Layer 5 of a small transformer language model trained on English Wikipedia (8 layers, counted from 0, width 128).
A neuron's activation on a vector x is GELU(weights . x), where the dot is the dot product.

Input weights of the MLP neurons that the questions are about. A number n stands for n times 0.0035.
n8: 38 29 18 10 12 22 -3 13 -42 23 25 6 -15 -37 -35 -15 41 15 15 8 -22 16 8 12 37 -48 -15 47 -25 -16 5 3 -20 -8 -4 23 -17 -30 -7 25 30 4 -10 14 -7 13 -7 -34 15 -52 7 -47 -5 -17 -30 -12 16 -39 15 -34 -4 4 14 12 63 -4 -13 -15 10 23 20 40 -46 -19 40 -4 -1 -24 -34 4 -11 26 21 1 26 -2 49 23 -4 -49 -10 4 -4 4 -8 -25 10 -16 -28 48 3 -39 8 26 2 38 29 -4 -11 17 -20 -30 33 22 55 -11 -4 15 12 36 -28 -3 -16 16 4 15 27 -18
n19: -45 -2 -10 1 -6 0 8 14 4 -17 -5 21 -14 11 53 -3 -36 6 -16 27 2 12 -2 -33 -12 -16 -7 -24 9 12 22 39 19 19 -29 -9 23 -15 -40 -25 -1 25 54 -15 -13 -7 -5 6 46 -26 -6 26 17 -22 29 22 -35 -18 8 -6 9 -16 10 29 30 -6 -13 8 -10 -12 19 47 -4 -17 -26 -1 -14 2 -47 -3 19 -18 -3 20 30 6 24 -36 -49 -11 -46 16 30 -3 1 -8 -22 22 -13 13 1 5 -1 -41 5 -16 2 37 19 -1 5 -9 23 -28 67 8 8 -13 29 -28 -2 3 -14 8 -9 -3 -15 9
n25: 16 6 -34 12 45 3 -29 38 -10 -2 5 3 -38 31 -14 -9 -14 11 -8 -35 4 13 -4 5 7 -38 15 -28 14 -4 3 -5 47 31 3 -12 8 -23 2 29 11 15 -38 -2 22 -12 -26 20 -15 -10 28 -20 -24 -11 12 37 -18 -38 8 -27 -6 -3 -10 -8 9 48 5 34 -25 -5 -15 -23 -27 11 -31 34 -18 -48 -21 56 -50 -14 -52 16 3 3 6 -20 -14 -9 21 -19 18 -11 17 -54 -35 -13 -26 15 25 -1 8 4 -4 4 3 45 26 -7 39 -4 -1 31 29 25 -2 -32 -10 30 -21 -25 32 11 20 -20 -1 -27
n32: -10 21 7 -6 21 -30 28 -4 15 -18 7 -18 3 37 -4 -2 15 21 2 6 5 25 -9 5 5 -16 50 38 -15 -10 1 -6 13 -12 33 -6 -4 29 1 13 36 19 -35 23 16 6 13 5 10 -42 5 -34 -39 11 12 19 21 9 15 -5 -26 -8 -27 -32 36 -11 -3 12 -8 -5 48 2 -29 -1 1 2 11 -3 51 27 17 20 -32 -15 5 -32 44 -16 -9 -4 14 -32 -2 33 -73 -34 4 -21 -18 -26 -11 -67 -6 40 -10 66 -10 -40 -18 9 -16 9 18 2 11 -5 -7 -17 42 -14 2 -19 -2 -11 26 3 -8 -18
n52: -29 13 7 -28 32 -21 2 -4 11 30 -19 32 -1 34 3 12 2 2 -9 3 39 26 -2 -10 -26 -10 1 -10 -23 45 27 16 -27 11 -2 34 58 21 7 54 -38 -18 -12 -2 7 23 13 24 24 -25 -42 -2 6 -2 -2 -24 -30 -23 10 -43 16 -7 -20 -2 -19 -4 -5 -23 -27 30 -12 23 -17 -67 30 14 16 38 -8 1 16 26 -41 -13 14 1 21 12 16 10 7 -4 2 11 1 -6 -8 -39 -53 32 -5 20 -20 -10 19 -32 15 7 21 7 -32 7 -12 16 30 13 14 -7 -2 -23 15 14 -32 56 -16 38 -13 41
n76: 4 -52 19 5 13 -15 -18 -3 -11 -17 -20 34 -17 19 -5 8 8 7 18 -6 -14 -37 4 -35 10 5 20 -1 -67 -9 7 15 17 -15 1 -8 14 -13 -14 -53 33 -6 3 -50 -11 -22 33 -34 28 4 37 19 -19 17 24 36 -31 -35 -37 1 8 -1 -23 13 3 17 -13 -29 10 10 3 13 -11 10 -27 7 -20 -6 -6 -31 24 24 -6 3 -10 71 26 16 -10 -10 18 -41 -2 -6 -10 -6 10 19 5 31 32 -48 3 -14 -9 18 24 -18 -14 -3 -38 5 7 6 10 -4 8 4 35 6 26 -1 46 20 24 -23 -39 25
n88: 17 11 24 -6 22 -49 6 1 13 1 4 6 7 -3 28 5 25 12 -3 -25 7 0 1 2 2 -1 -20 1 10 6 -1 -3 -52 -7 9 9 7 16 -26 -8 -9 20 30 26 -5 -13 5 13 6 -35 18 -1 12 15 -7 19 -22 -15 -10 -13 -46 7 20 28 14 -16 -16 10 -35 33 20 -44 19 -9 -35 -26 -14 52 -6 4 15 -2 -8 43 -17 8 -7 -16 -5 12 -35 14 -9 -20 -3 -21 37 6 -9 -15 14 -53 51 36 -16 -1 -9 -16 12 28 -56 -6 -6 -34 27 -39 14 2 18 -16 6 -20 -15 -15 -4 -7 26 28
n99: 6 -30 4 37 -15 -4 -5 -25 1 0 -4 -10 -41 -18 13 24 -4 -13 5 5 -21 -13 -4 -25 11 8 18 -20 28 26 -12 -16 -2 3 33 9 31 -13 -36 -1 4 -4 -17 8 -5 50 16 -7 51 -20 -30 -10 -46 -21 4 26 -52 -33 57 -15 -37 -3 15 10 17 -16 -15 24 51 5 2 2 30 4 -4 1 -31 5 37 -17 -28 22 -33 -24 13 -3 15 3 13 -8 74 16 -15 -57 -49 -42 -22 16 9 8 12 -22 -19 -20 32 3 12 3 -24 56 16 35 23 -39 36 20 -8 -45 17 -44 2 18 -11 12 2 -3 4 -10
n134: -12 11 -25 -27 -18 1 26 6 -37 16 25 59 22 17 -38 -44 -11 -16 21 -32 -17 -10 -35 22 9 1 -10 7 15 11 14 -3 19 -6 -4 -14 -10 13 -8 23 -42 4 -8 -14 10 15 10 -7 6 -23 15 13 -14 25 33 13 -5 -35 44 3 -7 7 -16 31 -4 -16 -22 9 6 2 -2 -41 32 3 -16 36 -30 23 5 -4 -15 25 -14 -23 12 12 1 34 14 -6 -14 13 15 -26 -3 23 -31 -28 -40 16 41 1 19 26 -38 -40 -3 -41 64 6 28 -1 -5 -14 11 -12 -17 12 -1 -63 -27 -1 26 -41 -24 -8 7 32
n148: 9 11 -30 -44 -7 -9 31 -8 -8 10 18 16 23 24 -38 -15 -11 3 -33 -5 -14 1 -45 -26 17 -37 -14 12 -54 -5 8 1 -23 -12 41 -50 40 29 -40 -17 -20 13 3 -20 -24 -20 24 29 -1 2 -38 -10 -10 -21 31 11 3 -41 -4 6 -21 6 13 -18 10 27 7 10 54 -34 -2 24 24 -2 31 12 -31 -8 3 19 4 -11 -6 -33 8 21 8 -20 9 33 5 23 -11 -36 14 -37 -1 11 -3 -9 -6 26 25 -36 -13 11 4 -20 28 30 -18 11 6 -4 -4 13 11 -22 35 -42 -34 35 -17 22 6 8 -1 5
n207: 26 -23 -4 11 1 22 -21 -12 -21 2 -24 15 -24 26 40 -12 -31 -31 -26 17 -11 -42 12 -35 3 -40 6 56 6 25 -6 -49 -4 -4 -9 92 -4 19 -40 -3 18 16 2 4 -4 -19 11 -11 -3 1 -3 -8 -20 -4 -3 9 -18 23 36 12 15 13 -4 13 26 1 -7 26 0 20 -19 -18 -27 29 -11 13 26 19 -22 26 0 20 -38 -4 5 60 5 -2 13 24 -16 -28 42 -48 -26 38 -30 1 -14 2 -35 -19 11 9 9 14 35 -38 1 29 -13 -1 26 -4 -16 -15 -26 -8 18 -43 35 -7 7 -3 40 -11 -3 -14
n209: -12 34 -12 1 5 -23 -25 5 -28 -15 9 -18 26 32 6 16 -8 1 4 -7 29 19 -1 -33 -22 12 -14 -1 -13 2 26 16 1 12 9 -14 5 -30 -65 -27 -3 1 -22 -17 -41 24 34 25 7 -65 -42 -14 -4 11 -13 -13 -34 -37 -20 -1 -16 -15 -13 -36 38 30 -14 -8 -24 -14 14 11 14 -8 35 -5 -24 12 20 59 37 -18 -32 -7 15 19 13 18 -1 19 -18 6 10 33 16 -13 19 -2 15 2 26 -10 -22 27 6 2 15 -4 44 5 9 4 24 -8 -22 -27 20 7 26 -11 17 10 13 3 16 -19 -3 -40
n213: 25 -48 -27 1 26 -34 -27 -3 18 19 8 3 -11 45 12 -25 -28 27 -10 7 42 -16 -12 -12 31 5 -17 5 -10 23 0 14 -3 4 -16 6 10 -5 31 36 17 16 -11 -31 14 56 -4 -16 -31 -53 13 1 -16 -24 -34 50 -14 -31 16 11 -7 -38 17 -11 28 16 -1 -3 -9 -8 -36 8 -37 -22 13 -8 -1 32 -30 4 1 16 12 10 -1 11 16 27 -15 -10 12 -18 22 -38 -18 5 17 -5 -9 4 37 -50 -2 -18 -7 -15 -5 -11 -30 -21 22 -1 34 -10 -8 -3 -19 19 -23 -25 12 -9 -1 -13 -16 -15 44 31
n221: 11 -6 29 12 5 36 15 -8 -24 -2 17 -2 -10 47 -19 -23 1 28 -7 -19 -4 -16 -3 21 1 -12 -30 20 11 4 -23 12 2 -36 -17 12 20 -6 -11 -17 15 17 -15 -1 20 28 16 -23 -25 -5 24 -57 19 18 14 1 -22 -30 -13 26 7 -8 16 10 -2 25 -6 7 4 9 30 -17 27 -13 8 12 -39 14 -14 -31 -1 26 -18 -53 -37 61 -3 -26 -8 2 -15 -9 -1 -8 5 16 -23 16 19 7 -33 -40 34 3 10 13 -4 34 -11 13 33 -40 29 -16 30 57 44 -12 -8 12 -1 -1 -25 -9 -41 -30 11 -21
n231: 28 12 -4 -27 0 -9 51 0 -3 -25 -19 5 -16 -11 -22 43 3 -12 -7 -33 17 47 -8 -26 24 -5 -16 -3 1 -19 -34 1 -3 -6 -40 -19 -3 -19 -7 -22 -7 34 -13 -5 9 1 63 -10 15 -28 14 3 21 35 -32 4 -12 -18 7 4 20 24 4 -35 -7 19 -10 -3 -12 -10 59 13 -41 3 42 -30 22 -9 11 14 -13 -3 -19 3 38 19 40 -4 4 22 -6 -24 -22 -13 9 -6 -14 -15 -27 14 12 17 29 -15 -30 24 26 22 7 -19 4 27 -7 22 4 -26 -8 -9 -34 -8 10 -13 50 -62 -39 14 15 -16
n257: 32 -6 12 -48 48 -28 -14 37 7 14 -20 -20 14 31 10 -42 1 -3 -9 -14 10 11 -20 -5 20 -24 -47 11 25 -28 6 -10 14 -6 1 -20 -7 -10 29 -2 11 35 9 1 -12 -36 21 -12 4 -16 2 37 -17 -25 -15 -15 11 2 33 -16 -1 -12 -28 50 -27 18 -11 32 -6 23 31 -64 3 9 -48 -14 23 23 -18 -11 -13 12 7 -16 40 17 3 59 -1 -7 -6 -17 37 16 15 5 15 -19 9 5 20 -25 23 10 -13 -19 10 -9 -9 19 -30 27 -31 43 33 -50 3 -19 -6 -40 -2 -17 13 -44 -42 -12 4 28
n265: -3 -49 18 31 8 4 34 -11 9 20 0 -10 -14 33 -18 27 13 6 8 6 40 21 -10 -1 -23 -22 -13 3 -12 28 19 -1 -3 18 15 -33 -14 -27 -11 -16 -38 55 21 -8 -1 -1 21 -42 -36 -4 -11 37 -19 16 -2 -16 -41 1 -1 -54 18 -10 -43 -41 2 3 -14 35 -14 -29 25 -7 25 10 29 -16 37 15 -27 -14 -40 -15 -33 22 21 23 -6 -24 -7 -11 15 10 -1 16 -3 1 20 8 9 39 7 15 0 1 -57 -1 54 5 10 -9 -16 7 -6 17 3 16 22 3 18 -9 19 -43 -8 -15 -43 -49 1 -29
n266: 26 -21 -3 -8 38 -37 -3 9 -3 29 7 27 12 66 -5 6 0 16 -10 -47 48 -4 -18 -6 24 -21 17 0 -19 23 4 17 12 18 24 39 -14 -48 5 19 20 18 -27 -49 -23 2 4 -11 12 4 30 -25 -29 40 5 7 26 -22 8 -17 10 -10 -14 -16 -42 10 -21 6 24 -6 28 12 -21 1 22 42 -5 31 32 9 18 -2 -26 11 -8 31 -28 1 -49 -11 -8 -27 5 14 15 3 5 -2 -23 7 20 -26 15 0 6 -5 54 3 16 23 11 -53 5 20 27 -15 17 3 -12 -9 -64 -11 24 -56 -6 -75 3 38
n298: -29 17 6 18 8 5 4 5 -3 -17 -19 16 17 6 6 -33 1 21 -20 -25 -37 8 3 18 4 -22 25 35 -18 -12 11 10 -14 -50 -27 -40 39 4 -37 -14 -25 -10 9 0 -35 27 32 -42 12 -2 11 -2 -10 -16 10 -13 19 -4 1 9 -9 2 7 -52 -9 12 -34 -8 7 -10 25 -53 -14 -27 -8 26 55 58 -7 -13 2 14 11 14 24 9 19 39 -27 -5 5 -3 -12 1 -21 8 -24 17 -3 13 7 -6 -25 9 26 15 11 9 37 2 5 17 13 -18 -29 48 -24 -23 13 -5 -4 33 11 -33 -7 23 19 1
n373: 37 35 -21 22 -22 -54 20 39 8 -8 5 -11 27 76 12 14 -3 -9 10 6 24 30 -20 -10 -31 -23 -10 -4 -12 -1 -1 31 33 10 42 25 5 23 19 36 -31 -2 1 -26 -56 -21 25 6 32 -29 2 -21 39 24 -13 9 -18 -51 27 1 1 -8 4 13 8 11 -12 33 25 3 22 7 -13 -3 -27 -37 -43 -19 20 -34 1 55 -37 11 -31 2 14 3 -25 10 -27 -30 -17 -22 -56 -48 5 38 12 -19 19 12 -10 -10 28 8 26 -12 19 -2 36 32 -21 6 -2 43 -19 2 -1 -40 -28 0 1 -26 -12 -14 13 1
n374: 20 -41 16 -36 7 -23 -3 11 38 11 2 16 -30 13 -5 -27 38 14 4 18 -17 31 -11 21 18 -8 -11 -2 -5 44 53 -3 -25 25 37 2 -1 10 -18 20 -10 -3 23 -21 -1 67 31 7 8 -1 26 7 -11 17 9 -22 -36 10 -15 -42 1 -3 -31 43 -15 29 -25 -10 -28 8 28 -4 20 23 17 16 -2 12 -19 41 -3 15 -36 -8 11 57 -24 -35 14 5 -21 -18 -19 13 -43 -24 -33 9 2 26 -29 -23 1 -22 7 26 1 -56 -24 4 -3 34 -28 -15 4 1 27 6 32 -27 7 -9 7 -9 17 -30 3 62
n380: 17 36 10 7 20 -26 -31 38 -8 36 7 -13 20 -15 -31 17 -15 16 -5 20 5 53 -61 4 11 -46 -21 -7 39 2 25 30 21 5 -22 -14 11 -72 10 -29 35 13 21 -31 -2 -56 44 -8 7 -19 3 -20 -2 26 -40 -11 -16 -24 -29 -50 -43 12 -26 -31 13 -27 -36 22 -14 -4 18 31 46 -46 32 -1 12 8 5 21 -35 41 -11 -43 29 16 36 -12 6 -4 -18 -13 33 -42 4 -25 14 -9 24 -12 6 -11 -1 31 -42 2 -8 -10 6 16 -10 -14 1 16 36 2 33 22 -32 -1 -20 -32 9 -9 9 8 17 10
n386: -1 5 -27 -41 71 7 -6 4 35 -1 -3 21 -16 9 5 8 -36 -3 5 -10 20 15 30 -11 46 -8 -49 19 -3 4 15 -12 -20 5 -30 15 5 -17 -3 -9 28 10 -10 20 -14 -21 16 -39 -33 -1 -25 24 -13 45 13 14 -4 -64 19 3 9 10 10 20 6 -6 25 60 -29 -22 -26 -5 -59 -26 -25 38 17 29 -11 15 -8 -11 -14 -9 1 21 30 13 -31 -14 -52 -19 8 -20 -1 -41 -30 16 23 17 -12 22 -41 -18 29 6 30 23 25 9 -11 -41 0 -4 9 -7 3 -1 -7 22 15 -36 33 4 0 -8 -3 26
n399: 22 -29 18 2 18 35 32 43 -4 25 24 0 -44 -11 13 -64 -10 -38 -81 -11 21 -8 -24 3 -5 4 -6 3 -8 17 47 -2 -8 -11 35 -47 20 -18 16 -16 -42 27 4 -40 14 -24 -22 22 13 -12 34 -3 -24 -11 5 45 18 10 26 -22 -5 -1 -3 36 35 25 -2 9 5 -45 40 -15 5 -38 -11 -17 1 4 14 3 -2 18 -40 8 -38 -19 34 -26 9 19 21 5 12 -8 31 33 -9 -49 -28 12 14 -3 48 -15 36 23 -15 8 13 -23 -12 55 -12 -10 39 8 -10 6 5 -36 -20 -38 -22 -24 -22 -42 13 -28
n439: 23 -21 -3 -1 -26 -5 -21 28 14 27 6 13 -38 -14 -10 1 -25 -5 -29 -19 -52 23 14 -13 11 -23 -7 27 45 11 -12 -26 -3 17 6 4 -16 9 -12 24 10 -12 -78 37 2 -21 29 23 -18 17 7 23 2 13 9 30 11 -29 10 7 7 4 28 -1 14 -8 -11 10 -12 16 -1 -4 -13 -7 6 27 -14 33 3 5 -14 -14 1 32 15 34 -8 6 -16 -4 6 -20 -29 -15 46 27 -10 -5 -3 -11 -8 4 -8 2 4 23 51 34 -27 57 14 10 14 -7 -12 5 -12 -33 -7 8 -40 11 9 -19 -6 6 1 -42
n480: 79 -8 30 45 9 -7 -24 43 -15 16 -20 -12 18 31 14 12 19 36 -38 -14 2 5 -7 8 16 -50 14 -8 -46 31 7 -20 -16 18 -43 -23 -11 -19 -5 38 -3 30 -15 24 5 -4 -2 16 26 -13 -36 10 -17 -22 29 -1 -33 -47 74 -19 -49 -21 -57 -14 8 7 -40 0 7 27 57 16 24 -39 7 11 -33 33 8 34 -15 41 2 32 -30 -10 -23 5 -9 15 4 12 -13 -66 -17 4 -2 -24 -15 -8 -42 -11 16 -10 -12 15 50 32 32 64 5 38 2 25 50 59 -62 -17 19 -17 -6 -33 6 -94 -16 9 5 -3
n484: -26 10 30 -33 -25 7 -4 12 2 -33 30 4 18 11 -11 -1 15 5 36 -26 11 -48 -9 -27 -31 -24 16 5 -1 24 1 21 29 21 8 -13 15 -18 4 -13 9 4 7 -30 -52 -9 44 18 -4 -51 15 -28 -11 -1 21 20 -16 -13 7 4 13 -31 18 19 -9 7 -42 16 20 -17 10 -25 24 -3 -5 31 -3 -41 -19 -9 -18 16 -50 -34 -12 16 11 22 6 0 -27 -19 -18 -1 19 -6 24 -36 -6 22 -5 28 -62 14 10 -10 56 27 47 25 4 8 30 11 29 -1 -24 -14 45 -58 -1 2 -21 34 18 -26 -20 -9

Each question shows a token from some text and the vector x that enters the MLP there. A number n stands for n times 0.064.

" g": -48 30 7 -8 33 -4 10 11 -8 -9 6 -34 26 -38 -4 8 -21 -21 12 0 -8 1 18 2 18 -20 24 -10 86 10 -26 4 39 19 -14 13 0 21 16 14 19 2 36 22 22 -22 -33 -11 10 -16 -51 19 36 0 17 15 -12 29 -12 -64 17 2 -38 -32 31 -23 -1 -17 -19 31 -20 -4 -14 52 1 13 16 -17 -8 -23 -17 -14 -8 15 -3 -5 6 11 -6 -38 10 19 -19 -2 0 -8 -39 -6 -23 -16 25 13 9 23 -4 -36 -3 -13 2 -30 7 -22 -11 -40 8 -26 48 15 13 38 9 4 4 -4 -16 10 -23 12
Which two neurons fire most, strongest first? n19, n25

"\n\n": -3 18 -30 3 8 -14 2 22 -18 -12 -5 22 -23 -9 3 -17 -11 7 24 36 7 -38 19 0 -7 23 -5 17 -17 16 37 44 15 10 18 42 -26 44 23 -32 6 8 -3 -36 39 -31 -39 -38 -18 1 -11 20 19 -4 -52 22 16 11 24 48 9 -10 20 8 -36 -5 25 -62 -8 -6 19 15 11 21 -10 -7 26 -3 -17 -15 -38 -22 22 -7 1 6 29 -6 -23 -4 -7 -13 -21 3 -3 -13 0 -19 9 -53 22 30 -2 -3 13 -9 19 -35 24 -15 12 -15 -29 -24 -26 12 27 29 21 -5 -27 11 50 -7 -18 12 -22 -17
Which of these neurons fires most? n373

"it": -60 -29 9 38 13 18 38 -9 39 -18 -24 3 -14 -5 5 0 3 0 2 -22 -58 4 16 17 -10 -8 28 -29 -14 -27 -3 32 -22 -26 0 18 -48 19 5 7 -16 -37 -3 25 9 -25 -38 36 18 49 -40 12 12 -11 16 -5 5 37 -4 -10 -9 39 30 -6 -20 45 1 -5 28 8 18 -5 24 2 14 16 15 0 43 17 -14 12 -8 37 -1 -17 -63 -21 19 -5 5 -16 15 24 27 -38 26 9 12 26 -17 9 1 -18 -16 26 -26 -56 -10 16 -30 -21 -18 -44 -29 -28 -19 25 -5 13 9 1 -23 6 23 14 15 -2
Which two neurons fire most, strongest first? n374, n88

"is": -38 11 13 -6 27 9 -25 -15 2 -6 12 -25 -14 4 -4 33 -8 -3 24 7 -43 20 0 8 -41 6 28 -8 35 29 -31 -16 -17 4 0 20 -13 5 -13 13 -4 -29 -24 -15 20 -29 -83 -22 -15 35 -50 51 9 18 9 26 42 15 9 -20 54 18 -19 28 19 17 2 -24 8 15 -12 -27 -2 -24 -6 2 -7 15 35 19 -1 3 -28 -3 13 -39 -78 43 -1 0 0 -5 7 14 -2 -7 0 4 11 5 40 -10 -3 33 -3 -44 -31 -10 36 -10 -9 -9 -15 20 -9 14 24 39 35 13 5 5 10 6 -20 -5 -36 -23
Which of these neurons fires most? n134

"al": -31 -8 -20 -6 -15 6 0 -5 -26 -6 21 -14 28 -16 23 21 -21 -11 4 25 -16 16 -11 1 -47 11 13 -15 8 -14 -5 -7 -13 -1 -6 11 -51 -22 -45 32 -15 3 -18 25 43 -17 -37 26 -20 19 -40 -48 -5 -1 45 -11 13 5 -8 -7 20 21 37 -30 27 3 25 -29 21 -17 -9 33 -13 -6 30 -34 -23 -22 19 18 44 -10 41 2 18 -46 -28 33 -17 34 4 21 -3 55 25 15 35 6 -15 19 -14 3 -33 -8 -14 7 -25 -2 8 12 -1 -12 -10 16 0 -29 10 26 14 39 -8 -19 -10 0 27 28 -26 -3
Which neuron fires most, and how strongly? n209, at about 2.1

"ot": -40 -15 35 -47 34 8 1 -7 6 -8 4 -13 -9 -15 12 49 -23 -3 41 4 27 14 23 39 2 -20 19 -31 16 -7 13 8 -8 1 -11 22 0 46 -26 19 7 -36 -13 31 -10 -6 -14 4 12 -21 -6 -12 67 25 -2 -29 -30 -25 -7 -3 -17 10 45 -20 36 -37 -13 47 1 -24 -32 33 0 44 -4 6 -16 -45 -12 36 -28 -16 -7 -4 -7 22 -21 -24 -2 65 -8 -23 22 -15 3 -16 15 -19 -2 -23 5 29 20 12 -20 -6 0 16 9 -33 24 -19 -37 -42 -4 5 18 7 -29 -14 8 -6 -26 7 8 -1 -5 13
Which three neurons fire most, strongest first? n386, n25, n19

" f": -3 41 -6 1 18 -25 16 17 -16 -17 -24 -14 18 -3 16 -4 -22 -20 12 -5 1 -8 -2 -9 13 11 -21 -1 47 30 -44 17 46 -10 -15 27 7 21 4 0 37 -12 41 -14 2 -16 -23 -15 -3 23 -20 4 43 -21 35 -25 -17 41 11 -39 20 23 17 -57 9 1 23 -30 -15 36 -28 -7 -11 44 -16 16 26 -31 -12 -14 14 15 5 -26 -6 7 7 -6 -18 -12 14 -13 12 -10 -21 30 -20 -32 -13 -2 -19 23 -10 6 39 -31 -32 -9 19 -14 -12 17 13 -51 -14 -41 22 24 25 24 29 20 -44 -22 -31 33 5 -5
Which three neurons fire most, strongest first? n207, n19, n52

" T": -7 -6 12 9 -8 6 26 -22 12 -7 6 31 -10 -54 8 6 -14 -9 1 23 -3 -4 19 32 -12 3 2 -15 44 9 26 45 -23 33 4 -20 17 25 21 -6 15 -27 27 10 5 -9 20 1 -4 -9 -19 -4 4 -17 -3 3 4 24 -5 8 20 -5 -4 20 -9 13 -3 -81 -18 12 -29 -35 20 15 13 1 -17 -15 -13 30 5 -16 18 16 -10 24 8 8 17 -30 -2 -1 -45 5 -13 19 -13 14 -4 -3 26 8 35 -40 -4 -12 -69 -32 -31 -47 35 -21 21 0 -4 5 0 18 -30 -10 28 30 16 -23 -16 -10 22 19
Which of these neurons fires most? n374

"her": -1 -19 -21 5 64 11 10 46 -8 -8 -4 5 19 -27 5 19 3 -38 28 -1 20 32 15 24 -13 -22 6 -53 -1 -15 32 5 -5 -11 34 -1 -35 -24 14 52 5 2 -18 24 -15 -20 -60 -24 33 39 -29 23 4 -16 -3 6 -15 13 -12 6 -31 36 6 16 32 -31 -17 -13 -16 -17 -34 -32 -25 21 -8 -5 13 -22 -11 1 0 13 16 -6 8 9 -7 18 9 36 38 -8 8 -35 36 -14 6 -32 -23 -22 11 68 -1 9 3 2 -26 18 36 -24 -3 28 -18 -37 -15 -5 21 4 6 -17 34 6 -20 -14 13 -15 -52 -13
Which two neurons fire most, strongest first? n25, n399

"m": -19 -1 -9 -1 -12 3 -9 4 22 6 13 -7 2 -11 9 18 -1 24 -64 -22 -37 -17 13 5 -3 18 -43 -31 10 -37 -15 -1 -5 -8 9 23 -56 -16 13 3 -1 -8 -7 21 -20 -46 -40 -28 26 29 -6 2 16 -19 14 17 26 32 -16 6 -7 10 34 -30 -8 -29 63 -15 26 -13 -8 -3 -1 26 -19 3 -11 -42 -28 -16 -9 14 15 46 8 -20 17 -20 38 17 37 -2 -17 -34 25 -20 -13 -13 4 40 5 54 -39 -7 22 18 -37 -23 34 15 21 -15 9 -3 17 -5 -5 4 -16 41 6 33 -2 24 35 10 18 -13
Which of these neurons fires most? n25

"g": 8 19 26 -8 -37 -3 62 -22 23 -5 12 2 -26 -6 6 24 24 -7 23 10 -16 -5 8 35 -8 64 -21 -2 -5 1 -20 -7 -5 -4 -8 7 -29 -25 13 42 7 9 9 -42 -16 -7 -28 6 28 20 -26 19 -3 6 18 25 7 34 28 -32 -15 -12 -15 -20 -18 -71 11 -28 32 -34 26 -16 -26 13 -2 13 33 -12 13 -6 24 -29 -11 -15 -16 -43 -34 -18 9 -13 29 -57 -15 10 -17 -20 -9 -5 -9 -30 1 14 13 44 1 -7 -24 -3 3 26 -33 -13 0 9 52 -28 34 43 -10 7 35 17 -7 9 45 -8 -33 3
Which of these neurons fires most? n32

"o": 27 -21 7 -23 7 49 -8 -53 16 -2 8 -6 7 -29 1 -10 -20 -17 2 25 -8 26 -1 5 -27 16 -12 -12 34 -13 13 37 14 -9 59 -14 -41 7 10 -3 2 -7 -10 -35 -7 -15 -17 -20 -20 -17 2 33 9 6 38 26 23 -5 -29 48 39 6 -6 -57 -15 -32 10 -4 32 -5 -24 -12 28 21 -3 13 17 4 -15 17 16 33 28 -21 23 24 33 -7 28 4 11 10 -7 3 -1 -20 11 -29 -29 2 -4 50 15 -17 11 3 -17 -30 -6 -36 4 -14 -72 -40 1 34 -14 -3 -10 -6 21 -43 3 -3 0 -7 -34 31
Which of these neurons fires most? n134

" ": 0 -21 5 -18 -11 -23 34 -1 41 39 -26 -10 -3 19 -20 -25 6 -26 1 28 -1 -1 -9 13 2 1 -13 9 25 -17 5 -19 18 3 38 -6 16 15 4 9 14 -14 4 24 -7 12 -16 -15 -50 -3 -9 -6 2 -32 0 -70 16 -3 -38 6 -10 14 -10 26 15 -2 41 7 14 12 3 1 29 -23 17 -21 -1 -12 30 -12 20 7 21 -22 -33 41 -16 27 15 9 37 -49 -32 14 14 -2 13 -13 -17 -35 -15 11 7 -13 -7 -8 -61 -23 31 -47 35 -14 -4 -21 31 42 13 0 33 29 4 9 2 -32 -1 44 -32 -7
Which of these neurons fires most? n221

".": -3 -8 -19 -6 20 10 -20 28 15 -12 -1 11 -9 -55 -19 13 -11 -12 34 36 -9 39 6 35 41 -5 -17 -17 9 -10 6 8 -18 -16 -4 -14 4 -22 27 15 -5 21 -15 -21 34 -33 -53 -20 -14 -13 -5 3 29 18 -2 24 -11 18 2 59 -13 24 22 -19 -3 12 57 -16 14 -12 -51 -25 9 8 -63 19 6 -2 12 -31 -61 -14 20 15 -11 0 1 -12 10 -15 12 28 -8 -4 24 32 17 -10 25 -37 53 9 0 10 -20 3 -19 -10 6 -22 -33 -21 -26 -16 -15 -7 -16 21 9 49 3 39 31 -2 -20 3 -10 -11
Which neuron fires most, and how strongly? n386, at about 1.1

"s": -27 -26 11 -3 -21 -17 -18 20 19 32 1 -44 -32 -9 -38 -2 25 -6 28 -4 -40 18 20 12 9 -17 24 0 27 4 15 34 -4 -11 14 10 -16 -6 11 -18 -17 -2 22 26 -10 -8 16 -17 -29 37 30 0 45 -20 -16 -14 13 1 -64 5 34 47 21 -3 20 -46 -17 -2 -2 22 -5 -25 -8 19 -31 -23 -8 -16 10 -6 -36 6 14 7 17 -28 -29 4 -27 14 10 25 -23 9 8 0 27 20 -4 -21 -20 18 20 31 24 -11 -77 -7 19 -9 -33 -12 -2 -28 -10 21 23 26 -21 -7 15 5 18 -1 -11 18 9 29
Which three neurons fire most, strongest first? n88, n380, n298

"w": -18 -4 -1 -29 -15 21 -28 20 24 -20 18 15 8 -38 -16 -1 -15 -15 40 -32 -18 -39 5 10 27 43 -4 -18 35 23 -12 43 25 31 -2 -21 -8 -10 -3 -16 36 -27 -3 22 -28 -22 17 38 22 7 15 15 35 -11 22 -7 35 47 -44 -9 2 6 12 -21 -2 -50 13 -5 7 16 -34 -10 -27 16 -22 -30 -12 -28 -2 65 -8 -6 22 -23 -30 -19 15 -4 -8 -8 9 -32 17 -17 -44 -38 1 16 -18 -37 37 -8 11 -3 8 -20 -33 -4 16 -5 -2 11 10 -24 3 7 22 -1 -21 53 2 45 15 16 -15 11 -33 -4
Which of these neurons fires most? n25

"an": -13 7 10 33 -15 33 -30 6 -8 -12 -7 -18 6 -35 8 3 34 4 -26 7 -41 -21 1 27 -61 -23 29 -3 -6 -24 1 0 11 -13 3 -10 -51 19 34 -4 6 24 -26 -3 29 -28 28 -9 -3 32 6 -6 15 -1 1 3 -12 20 -26 -2 26 54 -6 -13 -27 10 0 -31 -7 5 -4 -4 -15 28 6 -22 3 4 3 -15 33 17 4 14 2 4 -16 -16 -6 18 -3 11 -41 -23 19 -5 29 1 14 -31 23 -2 -4 13 -40 25 -65 3 34 22 -51 -1 20 2 -11 9 14 10 2 42 51 -18 25 15 10 20 -17 -24
Which neuron fires most, and how strongly? n76, at about 1.4